Layer 3 of a small transformer language model trained on English Wikipedia (9 layers, counted from 0, width 128).
A neuron's activation on a vector x is SiLU(gate . x) times (in . x), where the dot is the dot product.
The model reads these tokens: "C" "UR" "R" "IC" "U" "L" "U" "M" ": " "spac" "es " "of " "learning " "and " "un" "lear" "n" "ing" ",\" " "a " "group " "exhib" "ition " "at " "E"

The vector x that enters this layer's MLP at each token. A number n stands for n times 0.0052.
0 "C": -53 -18 -152 9 -45 28 140 6 16 130 65 -83 -6 -6 -96 55 -28 45 45 -9 -2 87 -31 51 19 76 -47 -54 -39 7 206 -40 37 52 49 -57 78 -56 -17 -45 -115 54 7 -4 -51 -175 -23 18 -71 -3 120 1 -29 16 -45 59 -2 82 -105 15 80 3 -166 -88 23 8 37 -83 116 -42 33 -73 -48 38 -43 -50 -21 -35 -61 -187 123 64 131 -13 7 -54 19 -42 19 65 206 -377 172 -178 14 -20 -121 28 25 -1 154 76 73 61 -17 -34 40 87 -126 68 -121 -42 74 10 -153 147 -104 -52 -61 174 -33 91 4 30 -16 -66 -157 -11
1 "UR": -122 -58 -83 -151 -109 26 43 -28 -93 147 7 41 98 -36 -37 -9 11 -53 159 -21 -55 1 71 152 -142 -16 -64 -19 35 124 116 -2 2 99 33 56 -121 -36 49 -25 17 100 57 46 -28 -32 -28 -136 -18 -93 20 20 -86 11 -51 38 -28 226 -122 54 9 -38 -168 -29 -115 56 104 -12 40 98 54 -104 13 -73 1 67 8 47 -114 -112 -19 -70 -9 76 17 -50 48 93 -113 -135 110 -149 144 -146 74 90 -93 -66 36 -2 112 -69 26 -63 121 16 -120 -68 38 150 -181 54 49 -17 129 232 -49 -140 38 86 15 14 -66 115 35 -74 -88 -41
2 "R": 12 22 -182 -15 -142 17 -8 64 122 220 51 -46 112 -15 4 7 108 -13 -36 -11 -37 165 46 -18 88 10 8 -42 -45 -17 185 -28 70 -72 116 7 72 -40 41 -10 5 83 22 -37 34 -94 -13 -152 102 -4 83 2 9 6 62 58 -20 86 25 64 -31 -33 -125 -36 -37 42 78 11 47 45 -48 -125 5 -13 -12 137 30 -102 -64 90 18 75 80 6 58 -121 -60 -103 -42 -17 139 -389 192 -71 -29 -35 -36 22 45 10 91 -8 74 -41 29 7 -81 185 -69 213 -147 -40 48 -58 75 -36 -103 -20 -65 65 32 -17 -4 2 138 -76 -41 -73
3 "IC": -104 -87 -26 31 -19 41 109 -42 6 106 9 -71 84 -102 26 -56 -80 38 85 -20 -31 102 24 125 -161 86 -82 4 30 87 67 113 8 13 -21 250 10 -66 -86 -34 -123 63 33 117 -113 -52 28 -60 29 0 -13 -5 -54 19 -12 6 -134 223 -142 22 144 6 -13 33 -54 26 180 -61 -49 -58 119 -41 36 -41 -40 41 -41 -10 -79 -103 90 -24 104 111 40 -77 49 -65 18 -13 53 -334 141 -88 -18 -12 -163 -30 155 26 59 -29 91 29 -38 -21 -24 138 68 146 -63 19 63 21 -74 196 31 -116 -69 130 59 155 -5 67 17 -154 -73 -63
4 "U": -71 -6 -160 50 -112 14 120 2 30 157 23 108 -41 13 253 -77 63 66 2 -18 0 -49 -7 37 -102 -92 11 30 -60 14 110 52 98 -41 36 28 270 119 49 -62 -58 -18 44 256 8 -89 -69 -1 -94 -30 -60 6 -102 -37 61 -50 23 68 -83 -54 -6 25 -83 -62 -111 110 93 25 107 -31 51 -99 -5 12 2 65 92 -182 -121 -19 -12 -27 -5 98 16 -137 -1 -26 28 -18 73 -305 22 -170 4 160 -101 -39 -16 78 134 0 62 17 85 0 -110 219 -137 173 -131 -69 44 105 12 121 36 -36 -88 -28 55 61 -43 165 -10 -28 -65 51
5 "L": -2 -79 -108 -27 -138 -74 -2 7 131 210 14 12 100 52 13 59 174 53 17 -25 -138 4 20 29 -30 48 -104 -27 -44 -49 150 38 45 -57 15 126 51 -84 -133 -58 -103 7 2 15 -30 -173 -170 -21 43 -46 -46 -29 -52 28 -20 48 -18 93 134 -50 -3 -66 -54 31 -21 51 101 -106 194 68 -12 -113 104 -6 -61 86 65 -78 -143 -8 49 17 146 36 -1 -117 -30 -31 -22 -15 -2 -352 224 -12 71 63 -14 -78 -82 -3 64 96 41 6 -50 -10 -143 41 -23 31 -61 -65 -25 175 9 -43 -153 15 70 70 39 -3 -35 -2 38 24 -126 -54
6 "U": -67 1 -168 50 -119 14 127 -2 36 162 21 109 -17 20 263 -86 70 66 16 -22 -1 -54 -11 31 -93 -79 17 29 -61 -9 118 47 98 -44 41 31 278 147 46 -55 -61 -29 35 260 14 -92 -59 7 -87 -32 -52 11 -98 -35 53 -55 26 65 -73 -78 -2 22 -65 -65 -117 113 83 22 113 -35 54 -102 -18 15 7 68 86 -180 -115 -14 -11 -33 -5 93 23 -131 -1 -33 37 -25 90 -298 18 -158 11 160 -101 -38 -28 75 130 -15 57 11 79 0 -97 224 -162 152 -120 -70 36 112 23 128 44 -40 -91 -47 42 54 -41 157 -2 -29 -70 51
7 "M": -72 35 -161 41 -37 53 34 42 139 193 39 29 -30 5 11 -5 199 -94 -5 2 -82 103 22 -69 15 -39 39 -63 -48 23 167 -14 -34 33 26 25 -97 -177 -68 -34 24 -105 -49 78 -66 -104 125 15 56 -36 -97 -4 -78 42 -53 -44 -60 87 -35 131 164 -46 81 33 12 25 60 11 112 103 16 -86 -11 -8 -10 135 69 -124 -51 18 129 -14 114 10 38 -104 31 -25 58 -47 119 -422 10 -75 -61 6 -108 -72 88 9 16 -14 66 21 62 2 -81 126 -136 201 -171 -80 33 128 -113 34 -68 -73 136 3 -101 -2 -1 -3 21 -67 0 -75
8 ": ": 6 -45 261 41 -30 20 107 53 165 144 -32 83 43 -43 136 40 -59 -52 -2 10 54 -78 21 -6 73 151 -51 -48 46 80 -68 -3 -19 -107 23 21 23 -213 25 -65 -125 -149 121 -104 -26 -34 -28 14 73 12 -40 -115 35 -104 -3 41 88 -30 27 -10 142 34 91 21 -119 23 -100 161 113 -22 49 -26 42 26 -22 -191 142 53 -36 155 97 28 10 -68 54 -34 110 110 -19 42 63 -211 -22 -9 -5 23 8 -63 -5 106 160 76 107 -84 68 23 54 -28 -3 31 89 -45 -19 137 47 43 2 7 -74 36 -6 -53 -41 -7 123 -4 -3 -7
9 "spac": -55 -61 -194 -60 56 54 17 23 27 63 -77 54 48 207 288 17 66 -148 41 -28 54 44 17 69 48 -16 -154 43 146 -4 28 -34 -77 -17 -95 53 175 -305 -58 -103 -117 -52 -24 96 -116 20 -56 29 -77 22 -140 -6 -67 -18 -18 -91 -62 58 -39 66 138 64 2 7 -26 102 37 -41 0 111 -13 -90 198 29 6 -7 -73 62 -26 -4 98 7 236 16 -184 -14 -62 -118 -47 248 172 -179 249 57 -3 -26 48 59 -4 14 88 -101 58 59 -46 2 -96 123 -27 -68 70 50 52 9 86 56 -112 112 39 60 -126 119 1 -26 50 84 -132 -107
10 "es ": 27 133 293 53 -52 -38 -7 19 10 -87 -116 20 59 -84 127 98 -40 -130 139 -5 -9 -24 16 -103 156 4 -34 -6 42 19 -5 136 66 -4 -63 -36 85 -268 -150 -63 23 -52 -24 -37 21 -150 -7 65 -52 -63 -47 13 31 3 -3 -7 53 55 -227 4 70 -49 19 -18 -11 -130 -65 88 32 1 5 -58 -48 25 -59 -301 -35 -43 18 51 147 24 209 8 8 91 -46 155 60 -9 -13 -234 -54 -89 -11 -82 -165 30 61 -14 45 112 54 76 93 -21 -29 87 5 14 112 4 23 -110 -46 59 35 -15 47 28 -5 15 75 -36 -106 -24 98 42
11 "of ": -22 -10 50 -2 69 -36 214 18 -33 -15 -71 142 9 -17 6 43 88 1 72 36 -71 67 -7 -31 23 29 -56 48 243 -115 -146 36 78 207 -48 -59 106 -218 -41 19 26 -86 -10 36 1 19 11 -12 -70 26 28 -266 9 17 3 25 -51 2 42 -50 -123 32 185 80 -73 -54 -109 232 18 50 -70 -129 70 -18 8 -193 -55 7 30 -40 -13 -83 1 7 -10 -27 16 -99 52 -55 5 -85 72 -205 58 53 -63 -44 92 107 -61 51 21 15 70 2 -13 70 -68 68 -73 -67 -19 87 -42 -24 52 -79 -21 123 -42 49 5 17 -58 -54 12 -7
12 "learning ": -28 -19 28 27 -32 40 222 10 162 -245 -66 127 49 -170 88 -29 -39 -104 -94 -47 -15 -42 27 110 55 -20 102 8 57 123 -82 83 93 26 -63 91 159 -181 -98 -14 97 16 86 -134 -95 -84 -51 39 27 3 146 44 26 -85 0 9 -25 95 -13 106 127 -51 120 -68 17 -52 -96 33 59 51 72 -58 82 -28 -33 -140 -44 85 -76 2 -124 2 -48 71 24 -31 32 84 -45 180 29 -94 -190 -122 -191 -196 -111 -161 111 -45 27 29 -91 -64 93 2 1 50 -33 232 49 1 -31 -10 -73 -90 -43 19 21 227 -22 -123 113 52 -86 -71 17 -97
13 "and ": -10 -99 11 -52 62 -23 -12 5 13 -80 139 381 -61 -185 -126 68 -43 158 -50 30 17 -22 21 82 111 5 69 70 62 -166 -72 86 1 8 -37 30 52 -141 -62 -27 128 -111 38 59 -54 -55 54 37 -151 2 -27 13 -124 -24 51 -29 48 101 -1 93 -126 5 -152 76 17 -10 -133 10 -82 25 -44 0 25 -18 2 -210 -8 16 -32 35 -70 -74 -65 -120 -47 -38 80 -2 70 9 11 -397 -98 -83 -32 -111 39 -113 100 14 78 77 -86 50 92 0 -30 20 17 69 59 -40 -22 156 69 59 -63 -118 -48 11 -85 -31 69 -108 -36 24 107 -110
14 "un": -29 -8 -132 -71 9 -22 103 20 46 3 -115 2 48 -35 172 140 -11 39 -88 56 -97 -60 -41 11 -99 13 3 -71 99 -48 -1 -11 -61 -40 78 74 89 -63 -107 -23 -45 226 75 91 42 96 -160 -30 12 16 -116 -25 -25 4 -74 61 37 9 -8 -79 -2 52 -38 -37 73 1 30 -201 -128 29 -40 -26 11 -112 -20 -99 -6 -29 -62 103 -44 -44 34 -22 45 -201 62 -94 2 -139 147 -321 31 107 28 58 53 -38 -102 -88 -57 -26 78 7 9 -12 -54 128 -61 93 -70 -34 55 -49 187 97 -19 12 30 169 31 0 -77 -52 -135 18 -46 41
15 "lear": 18 -1 -59 -2 114 -42 131 -160 37 -166 27 59 182 -72 279 -50 -80 69 21 -21 -20 -56 -2 164 -77 -79 -56 96 -36 209 20 92 -67 111 -22 -137 69 -86 -39 -69 -76 -63 -4 -55 -266 11 -27 33 9 31 -90 -57 -178 -56 69 15 -41 -7 -205 -103 190 -55 92 -29 -57 139 28 0 44 16 62 -122 124 -55 -105 80 73 -76 60 169 -19 -107 81 88 39 -57 30 -48 -43 127 3 -94 38 -7 -81 98 51 -72 -2 -26 -21 -67 -59 44 -62 7 -93 60 80 186 -1 15 -7 -148 122 76 -72 -78 -7 80 -101 102 26 32 -257 -13 -90 -13
16 "n": -43 -12 -267 146 -50 -36 73 -131 12 146 15 -63 41 -56 109 88 48 154 153 -10 -69 35 14 26 37 -107 33 -47 -8 35 -48 75 43 -2 -2 -51 200 -181 28 -3 -7 16 10 -105 -67 -11 -21 -6 86 -82 21 -4 -14 26 -36 74 4 56 -96 211 -22 28 32 -114 112 -5 -117 14 136 93 2 -41 16 -94 -74 71 52 -72 -43 41 9 5 -28 -57 9 -146 50 -7 -23 -106 141 -284 -20 22 -34 12 -44 -9 -13 -13 20 169 -32 -45 -260 7 31 349 -5 76 -221 8 -54 -45 70 15 34 -6 6 123 -47 46 -80 -90 101 5 106 -4
17 "ing": -93 96 -186 5 139 -20 52 -87 -77 -99 -75 -77 106 -38 106 47 71 97 -57 5 51 -107 -29 153 -19 -20 74 46 82 117 20 201 -87 -44 -61 -113 107 -109 -107 -39 22 75 11 45 -104 -87 -58 80 1 14 4 6 -186 -57 -6 -94 14 -17 -139 -43 181 55 -6 -72 31 -14 -52 -164 34 -52 107 -75 -10 -42 -23 17 -10 -36 25 70 123 -159 -22 18 68 11 17 79 33 -8 49 -216 59 -10 -5 169 95 -21 -146 -36 16 -10 105 -58 54 -25 -47 394 33 118 -86 23 -32 -115 104 30 102 27 -50 30 -40 7 -51 29 -220 -21 29 71
18 ",\" ": 8 5 189 -52 99 -28 46 34 40 -35 121 -47 50 -83 -41 49 -5 -47 -32 -31 43 -78 135 39 -35 -160 100 -8 39 152 181 -124 30 24 -62 -191 -28 -202 -26 18 2 62 26 -93 122 49 72 52 -12 10 86 -51 -5 2 73 -153 94 -45 40 57 34 -65 -91 108 56 25 -19 -41 48 -27 -60 38 21 -96 44 -199 -47 141 -236 108 -39 34 169 63 36 84 60 113 100 6 15 -175 -103 -41 -129 -190 -54 -53 32 74 -172 -24 -79 32 18 -7 98 22 94 73 60 -76 22 -66 -93 44 -26 -33 -59 -108 -53 -43 -110 17 -51 -50 30 -76
19 "a ": -31 -46 172 86 -129 108 41 -13 -54 -8 -64 -91 -55 -264 -127 251 -37 -40 -49 -13 25 -114 32 74 -42 95 -46 4 -11 5 -82 6 -47 -40 -3 11 130 -283 -12 -3 58 5 -11 -70 41 29 -108 45 -53 -36 4 -128 -35 34 -70 32 100 66 -147 191 -149 62 26 88 -45 -144 -71 77 -4 70 -42 -19 -28 -70 9 -261 39 -53 -44 42 27 -41 -35 75 136 -34 -133 71 21 45 -34 -184 -69 -66 -23 131 21 -60 49 73 -16 -147 -48 57 -65 -26 -161 -44 42 184 -16 47 3 85 -83 4 17 -28 56 -111 51 31 -61 42 9 43 41 -61
20 "group ": 96 -34 30 -40 135 29 -18 218 26 -147 19 15 -160 5 165 14 15 135 55 -24 7 -37 80 39 15 -40 81 32 29 149 23 110 137 -80 -131 -36 124 -110 70 6 -100 -124 144 -2 18 71 25 -11 36 -31 30 58 -106 33 5 99 112 66 60 -93 -26 41 186 -39 -38 -105 -142 117 67 -15 -46 -5 -121 -19 95 -117 -148 -38 -139 -95 -36 -41 -43 24 4 87 -23 -22 -93 72 14 -117 -134 -26 -119 -163 28 -28 179 19 50 70 105 -101 -6 -20 -45 32 15 13 23 -27 103 142 139 41 41 87 -29 -19 10 -34 14 -1 -68 -28 -74 -103
21 "exhib": -67 102 -34 -98 122 22 22 -87 -2 -109 -114 147 120 128 113 -120 -236 -158 -7 -9 83 56 -2 -87 74 44 22 16 165 92 45 15 28 64 -84 86 147 -226 -119 -89 74 114 15 27 -37 70 -43 -189 17 -66 64 24 2 -27 41 89 69 -9 33 -122 309 -34 -46 -93 -110 77 14 -81 11 -10 3 -50 94 -89 -12 69 71 -13 -178 45 -55 -116 41 5 -61 34 95 83 -17 -27 131 -1 -72 43 -3 43 -44 -11 -6 -118 272 -77 -32 17 81 -8 4 106 -58 70 -73 111 51 64 177 -59 23 -165 112 127 -62 18 16 -139 -137 -61 16 -98
22 "ition ": 45 -22 352 39 31 -54 83 97 41 -106 -42 -38 26 -9 16 -3 -91 -129 26 -58 -9 29 6 108 103 7 -69 0 33 79 -1 90 4 38 -26 4 211 -475 121 -48 -47 -23 50 -23 96 -149 31 49 6 -17 90 54 34 -27 19 -18 -43 -54 -14 162 197 33 60 0 -2 -73 -60 18 11 -32 21 7 -54 19 26 -201 -75 129 -19 -95 -70 6 43 -41 -32 -61 65 77 -10 14 -40 -206 -299 -63 -136 -220 -38 -3 135 -24 -141 -63 103 -89 -1 -27 -76 36 -112 16 69 28 -16 14 150 -52 -16 60 41 -67 7 -36 15 87 -70 -59 13 7
23 "at ": 11 -37 191 -17 25 -11 63 -2 -68 -88 -126 109 56 -144 -106 114 54 -132 -86 19 -60 136 56 122 -13 -95 -108 121 -37 -23 -208 -61 24 46 -74 51 98 -373 -92 -60 -25 -118 41 75 203 -11 248 -29 90 13 -191 -58 -44 76 -41 36 -82 84 -48 -2 -102 71 -94 -25 -92 118 21 117 50 -54 -29 -94 69 -2 -13 -90 60 12 -6 -17 -22 18 -148 -27 72 119 4 -24 95 5 -19 -81 133 -25 -105 -171 -4 -13 88 92 38 78 39 -31 43 4 -63 68 141 -81 -35 -68 -22 37 -56 -169 -189 9 -89 -60 58 76 -57 15 19 1 -60 -19
24 "E": 7 -8 -108 -40 -161 10 57 49 -13 26 76 50 1 3 7 -17 -52 90 35 -73 -34 -59 -1 10 -82 -30 -66 -48 103 66 86 -8 40 -21 91 12 32 10 65 81 32 21 -99 12 -109 -121 230 -67 18 -120 18 21 25 88 35 -37 -4 44 59 -42 193 -12 -63 -60 -52 23 178 36 3 13 77 -37 43 -19 -15 -4 67 -98 -14 -13 -17 -70 -84 117 1 -152 6 -20 86 -1 -41 -362 -57 -114 -46 20 -137 -12 -90 -27 -33 -34 46 178 17 -5 -155 247 36 248 -205 -65 50 206 4 11 35 -69 35 136 20 -56 -13 84 -159 -93 -17 74

Each question shows the input weights of one neuron of the MLP. A number n stands for n times 0.001.

n0 gate: -46 6 -16 7 26 -19 32 -83 84 4 19 15 -37 70 -30 -82 -43 -34 62 32 -31 1 -14 79 1 -29 36 -71 0 -26 87 49 -37 -62 65 33 -6 4 -19 71 25 50 7 11 63 -66 -70 59 46 4 -13 -27 46 -113 10 116 14 -3 84 -83 10 116 22 -51 -39 18 -24 26 -54 11 7 -25 62 96 -22 52 -17 -5 -25 57 32 97 52 53 53 0 94 -34 -41 85 -81 -22 -46 -1 35 36 -21 72 1 42 -25 -7 20 48 86 -10 -10 6 -56 -3 -26 -64 -30 21 -29 13 46 2 -29 -76 -62 137 -56 1 70 35 81 23
n0 in: -71 -8 -10 8 -23 -16 -8 -84 7 18 22 -12 -13 -25 78 15 22 48 25 -108 20 6 -89 -3 -19 -66 -4 -41 -15 -9 53 -88 53 33 -93 -27 -29 17 134 19 9 44 26 -7 21 43 -70 -59 -60 116 -38 19 68 50 -102 127 -27 -9 55 -23 1 -55 8 31 -68 -20 60 -38 29 36 -53 -17 -37 -29 80 7 50 6 41 9 40 -36 123 94 -16 69 74 13 -44 -17 36 23 21 64 -57 -47 -32 -63 -70 -12 -3 9 37 33 81 -48 34 -30 53 -33 -23 96 -6 0 -75 -15 -26 5 -86 37 -48 27 -48 52 7 18 -91 -58
On which two tokens does it fire most, strongest first? 13 "and ", 19 "a "

n60 gate: -122 -159 -25 -97 -27 77 -19 95 25 -23 57 40 -14 -39 19 -78 -32 147 61 78 41 22 -51 32 4 -16 2 26 -108 36 -19 -48 -4 -28 -88 67 -49 15 109 47 -2 -57 -145 -49 61 65 -161 -62 -26 -70 -5 24 -70 -173 17 -47 -84 -35 2 -176 -93 -18 -7 236 55 -97 25 -5 -64 22 17 52 -70 155 -21 38 -24 80 4 -32 0 -11 18 7 52 54 -72 41 0 -54 11 48 17 61 -99 -76 171 29 -93 73 -166 -7 -27 99 43 -53 35 -17 -109 12 28 9 20 77 -36 -72 -33 -25 156 142 -25 85 26 104 -2 -13 129 -17
n60 in: 108 120 58 -54 -31 -62 55 -136 15 22 -13 -54 60 0 -28 59 89 -147 -17 -56 -43 49 100 -32 -2 11 -37 35 64 -15 0 -39 -53 10 -52 -20 53 55 20 100 -7 105 4 27 -36 -103 9 -12 -33 68 115 -77 59 101 -31 -6 131 -46 -62 74 97 -15 30 -35 -35 95 27 5 46 31 -57 34 37 -147 59 19 124 -108 -6 133 -24 -77 -4 -142 -130 -16 80 -46 -45 -11 -32 110 -34 -12 175 -5 -159 6 -4 48 39 12 52 55 -32 -12 21 -24 39 -31 -100 -62 -10 -58 12 144 84 24 -85 -42 72 23 4 -98 24 23 -145 5
It fires most on token 12 "learning "

n4 gate: -111 46 -59 -72 84 -70 -116 137 -31 35 -60 -8 -36 -34 -161 5 -151 -5 -129 56 -55 -60 22 -43 17 144 9 -18 17 74 46 122 33 -47 5 25 10 -50 237 -3 -109 -25 40 -130 47 -7 -5 80 7 -55 -25 24 -67 7 44 -109 -4 -33 -36 -45 -117 95 -13 7 79 -2 -139 16 -39 91 -9 -37 67 -96 -23 -10 9 104 92 -178 33 -32 59 8 47 97 -69 74 34 22 -74 49 43 169 71 -131 173 49 -74 52 -122 -57 37 -102 -60 -156 -7 -52 -107 61 55 -9 49 157 -119 -14 -247 -43 -99 102 26 12 14 50 68 -52 -2 8
n4 in: 70 -58 38 -19 -80 119 -37 59 21 -93 16 -32 43 -77 36 39 18 62 13 -43 -26 -45 -113 3 27 -13 -162 -150 -13 -95 -70 -27 -90 -172 -29 -64 -11 76 -58 84 60 73 -114 -19 112 9 -111 48 -89 40 -29 -103 228 -51 86 69 -43 -21 145 77 -70 112 -55 109 205 126 19 -81 -83 -116 -108 82 -63 79 -48 23 21 48 -42 63 -188 -91 26 -8 -2 12 -247 35 36 -49 -5 -25 -111 -114 -58 19 -75 0 -42 85 77 -59 -53 -39 49 129 -9 -64 16 -103 -60 14 84 -100 -52 -58 23 58 123 -152 96 117 -83 -116 -11 -74 -101 -90
On which token does it fire most, and how strongly? 15 "lear", at about 0.23

n308 gate: -46 45 -32 11 4 -48 82 -65 39 -39 -27 -96 -2 -14 14 24 79 0 -113 -20 80 92 -41 -6 -40 -54 -19 30 21 46 44 20 31 50 9 25 27 82 193 -68 93 42 51 -118 -56 65 17 -28 -92 -38 17 -37 -50 91 63 87 -27 42 154 -50 49 -17 0 22 -16 -30 4 -242 -22 39 -78 -25 -32 -74 69 43 80 69 -8 6 -47 98 80 108 24 -47 0 2 -88 52 14 109 -12 -110 87 23 -66 -112 80 15 76 -28 145 88 -27 -40 -55 -117 -15 21 -17 33 -64 -35 -58 45 -72 36 12 -78 -23 -2 -2 92 68 -45 -80 11
n308 in: 70 -81 -39 36 12 129 -77 53 7 25 92 44 -6 37 97 85 -42 85 4 -19 -16 -31 -5 -24 -7 -7 -82 -31 -52 -52 -92 -68 43 48 -4 -90 -63 -38 -18 63 -59 38 -49 67 104 13 34 -23 45 26 59 93 84 3 -24 -11 60 -40 -54 22 -33 -44 68 -54 7 90 -90 87 14 -107 7 116 74 30 13 51 -13 25 16 41 33 -62 9 4 -41 104 -30 108 75 -41 -78 11 93 0 -28 14 -50 34 -92 -13 -113 88 -37 -66 45 0 38 15 -64 -51 39 -61 57 -12 -12 14 -4 57 101 5 17 5 -42 116 40 59 27 -81
On which two tokens does it fire most, strongest first? 13 "and ", 17 "ing"

n41 gate: -98 113 23 -108 -163 -76 36 -3 58 165 -30 -10 23 -44 -10 67 75 -86 -105 153 5 75 55 -115 49 25 -60 96 -113 35 -55 16 -25 49 28 -55 -107 40 159 -12 55 -24 53 61 -8 118 -111 -21 -174 114 44 -119 115 92 -11 -145 163 -47 31 199 61 38 115 47 112 171 80 -21 -60 -12 8 -24 -105 -37 31 136 22 -34 -5 -23 0 -53 24 -117 -62 -15 24 32 50 177 -73 16 164 -78 -5 -84 -93 40 5 38 -195 -39 79 104 -62 -52 -54 -93 141 -32 -103 -96 -85 5 -37 76 72 -115 16 69 15 95 -47 15 178 -8 -126 9
n41 in: 98 -26 -38 -15 230 120 14 -13 -27 -188 114 -39 -85 31 -33 -132 -49 97 89 -137 22 -140 -42 176 -8 -48 67 -144 78 65 23 -93 -2 -10 -11 102 47 2 -127 97 -49 65 -114 -12 -3 -80 81 21 135 5 6 89 -13 -100 -6 97 -133 -25 -62 -159 -20 68 -52 23 -120 -22 -61 -17 74 -22 -46 160 -12 117 -11 43 29 142 108 51 17 108 62 101 0 -71 13 -7 42 -159 23 106 -148 106 99 170 109 -102 3 66 50 -5 -27 -34 73 55 100 -26 -204 -9 94 33 48 0 -70 -76 -183 165 5 -8 73 -120 39 -34 -69 0 63 -72
It fires most on token 10 "es "

n6 gate: 117 -14 3 -27 54 -55 -71 30 44 -15 52 -179 33 102 27 42 -125 127 -118 7 27 -40 -22 -185 -86 -18 30 -10 -56 -61 -73 59 75 94 10 -34 -69 -131 -78 72 -3 -99 5 35 158 64 114 -38 -36 -54 -40 -18 54 75 3 -78 67 95 41 -51 -114 17 82 -55 88 20 -60 19 98 -144 26 -66 114 34 33 -24 -46 124 -42 -9 -3 -43 -102 75 140 99 -12 31 18 -49 60 22 -141 113 -30 -52 -103 -15 61 96 -114 -99 -36 -15 77 -33 20 -57 -67 -25 22 -32 -36 103 -98 254 -119 80 34 -31 0 58 -79 96 52 -41 143 -144
n6 in: -115 -51 26 97 45 -211 93 40 47 118 -142 78 36 22 -108 -36 -111 -42 -94 -36 42 -2 77 -5 89 175 -103 -96 72 32 40 133 58 102 66 80 -37 25 8 -46 -15 -120 42 -62 20 47 38 22 -26 -57 51 -16 2 -61 26 44 -126 144 118 96 -32 137 -53 -103 113 133 47 -20 164 -2 -43 10 -38 -5 -8 34 100 -10 19 -119 5 -162 214 98 33 45 -118 52 116 -2 -42 -11 21 -136 -5 -29 -26 30 43 -19 53 -21 -17 -35 172 113 25 63 -127 -8 24 56 5 24 89 -68 73 -146 -54 -70 21 -73 0 26 -66 -130 -23 145
It fires most on token 22 "ition "

n112 gate: -19 20 -7 -43 78 -47 68 25 -4 8 -78 -22 -96 -102 -100 56 -2 6 -22 6 -70 -135 0 -72 8 -101 45 -222 -45 -39 -24 27 69 19 152 4 -119 -121 72 120 -6 14 31 0 18 5 107 -32 29 98 -75 21 -97 6 8 0 -25 -12 42 -32 -52 37 53 -37 0 -66 -59 56 28 -29 -21 99 15 -16 -59 -11 -160 -44 0 -75 -167 117 18 37 15 74 -22 24 64 -14 -29 -62 -25 74 -6 -22 54 69 21 -21 -63 179 -62 -38 -37 -28 -13 14 -49 12 -49 -74 88 -10 6 -63 -114 174 22 -26 -2 -82 8 6 -30 32 127 -30
n112 in: -4 110 -6 13 -2 -104 -4 -26 -61 15 75 78 -169 -4 -11 -24 101 88 68 -36 39 121 -26 10 -52 11 23 -6 -6 -41 102 -44 -39 -71 -76 36 -65 -13 38 -2 -99 -31 35 -45 -2 -77 -62 90 -48 -60 6 -43 -2 -57 82 150 -9 -27 -79 -136 73 -48 -31 -48 128 96 61 11 -195 -22 -22 -71 71 -4 26 36 -103 -36 104 -31 -19 -18 35 184 -122 19 -47 -32 -4 6 -87 -5 24 0 -13 -3 -5 33 152 -5 -106 -63 -91 35 -8 -110 -17 35 -56 19 -17 -27 -146 -109 -59 23 -47 120 -29 -47 -8 10 -64 -67 -22 22 -77 48
It fires most on token 21 "exhib"

n177 gate: -123 -147 -61 164 43 67 -9 -88 97 127 17 -13 164 112 -19 89 -116 -52 -12 57 -26 -92 184 -38 62 24 0 -62 81 81 -87 -42 -77 36 148 56 -98 -80 6 145 -50 -88 63 -52 190 -150 60 34 -129 140 -48 0 141 -215 175 32 120 -9 -12 20 -56 126 47 17 -200 158 -63 -64 130 -107 11 46 66 0 21 70 16 201 25 126 89 114 32 -3 205 -32 115 76 61 81 -52 -9 27 -36 130 32 -42 -3 -64 81 -28 50 -11 -31 29 -129 55 -95 -163 -84 70 -76 11 -6 43 -142 -86 104 -124 -65 -152 -49 -175 28 -13 35 90 120
n177 in: 99 29 23 -16 9 7 -91 -41 50 33 -166 42 53 -126 49 -55 35 -13 58 66 -23 -14 0 110 117 99 44 59 90 -73 9 -92 50 22 -18 -46 -39 180 151 -109 -66 8 76 -57 -30 54 21 37 -138 65 33 -58 7 36 149 -5 75 -31 55 58 -110 -104 155 92 61 80 25 6 15 99 -89 17 -159 5 114 10 11 -98 -55 12 10 -148 77 33 -127 -41 -70 50 118 -100 78 48 71 224 -120 11 9 -37 87 59 2 -115 -12 85 -202 36 -16 53 126 9 58 106 153 -76 -58 -102 -32 -36 -25 39 -115 91 29 -130 64 -105 -153 13
On which token does it fire most, and how strongly? 24 "E", at about 0.14

n122 gate: 13 -23 72 91 -87 -17 -69 -54 -26 -14 -101 6 32 -80 -119 10 -36 -28 170 18 49 -106 118 3 -40 -24 -52 158 -133 8 -39 15 -96 32 53 62 68 61 -39 14 -73 81 -162 -123 109 108 -58 -120 -107 193 -50 -83 46 71 70 -59 115 -94 19 5 -98 -26 -83 -124 212 21 44 -83 3 -49 -42 15 61 -64 -5 39 -30 85 83 -24 -32 88 43 34 2 -14 -163 119 121 192 -75 23 2 37 31 106 -141 8 64 121 -112 79 -5 39 49 -117 -23 48 -36 -31 60 -171 -5 70 -59 10 116 26 36 -108 -106 -56 -90 -17 52 -110 161 -22
n122 in: -118 54 24 57 -30 -2 -53 -60 21 5 54 -50 -80 -88 34 142 -84 -56 -33 -9 -44 -69 -61 -161 52 -63 2 171 -74 -37 -67 65 21 22 -19 36 31 -68 5 116 19 -7 -61 -140 115 50 14 38 -7 31 -36 9 -106 -11 -51 16 -67 -17 -12 102 25 -127 -80 -126 43 11 -36 -66 52 -56 67 -41 107 -106 -79 4 -102 186 -7 -29 -146 98 -81 158 133 -4 -35 25 26 -12 52 -46 -72 13 21 102 -66 -99 -27 -8 -29 76 48 48 93 -61 -93 24 86 -22 -12 -164 -5 70 21 81 34 -21 16 -210 -26 -107 -99 118 -25 -58 174 -49
On which two tokens does it fire most, strongest first? 19 "a ", 18 ",\" "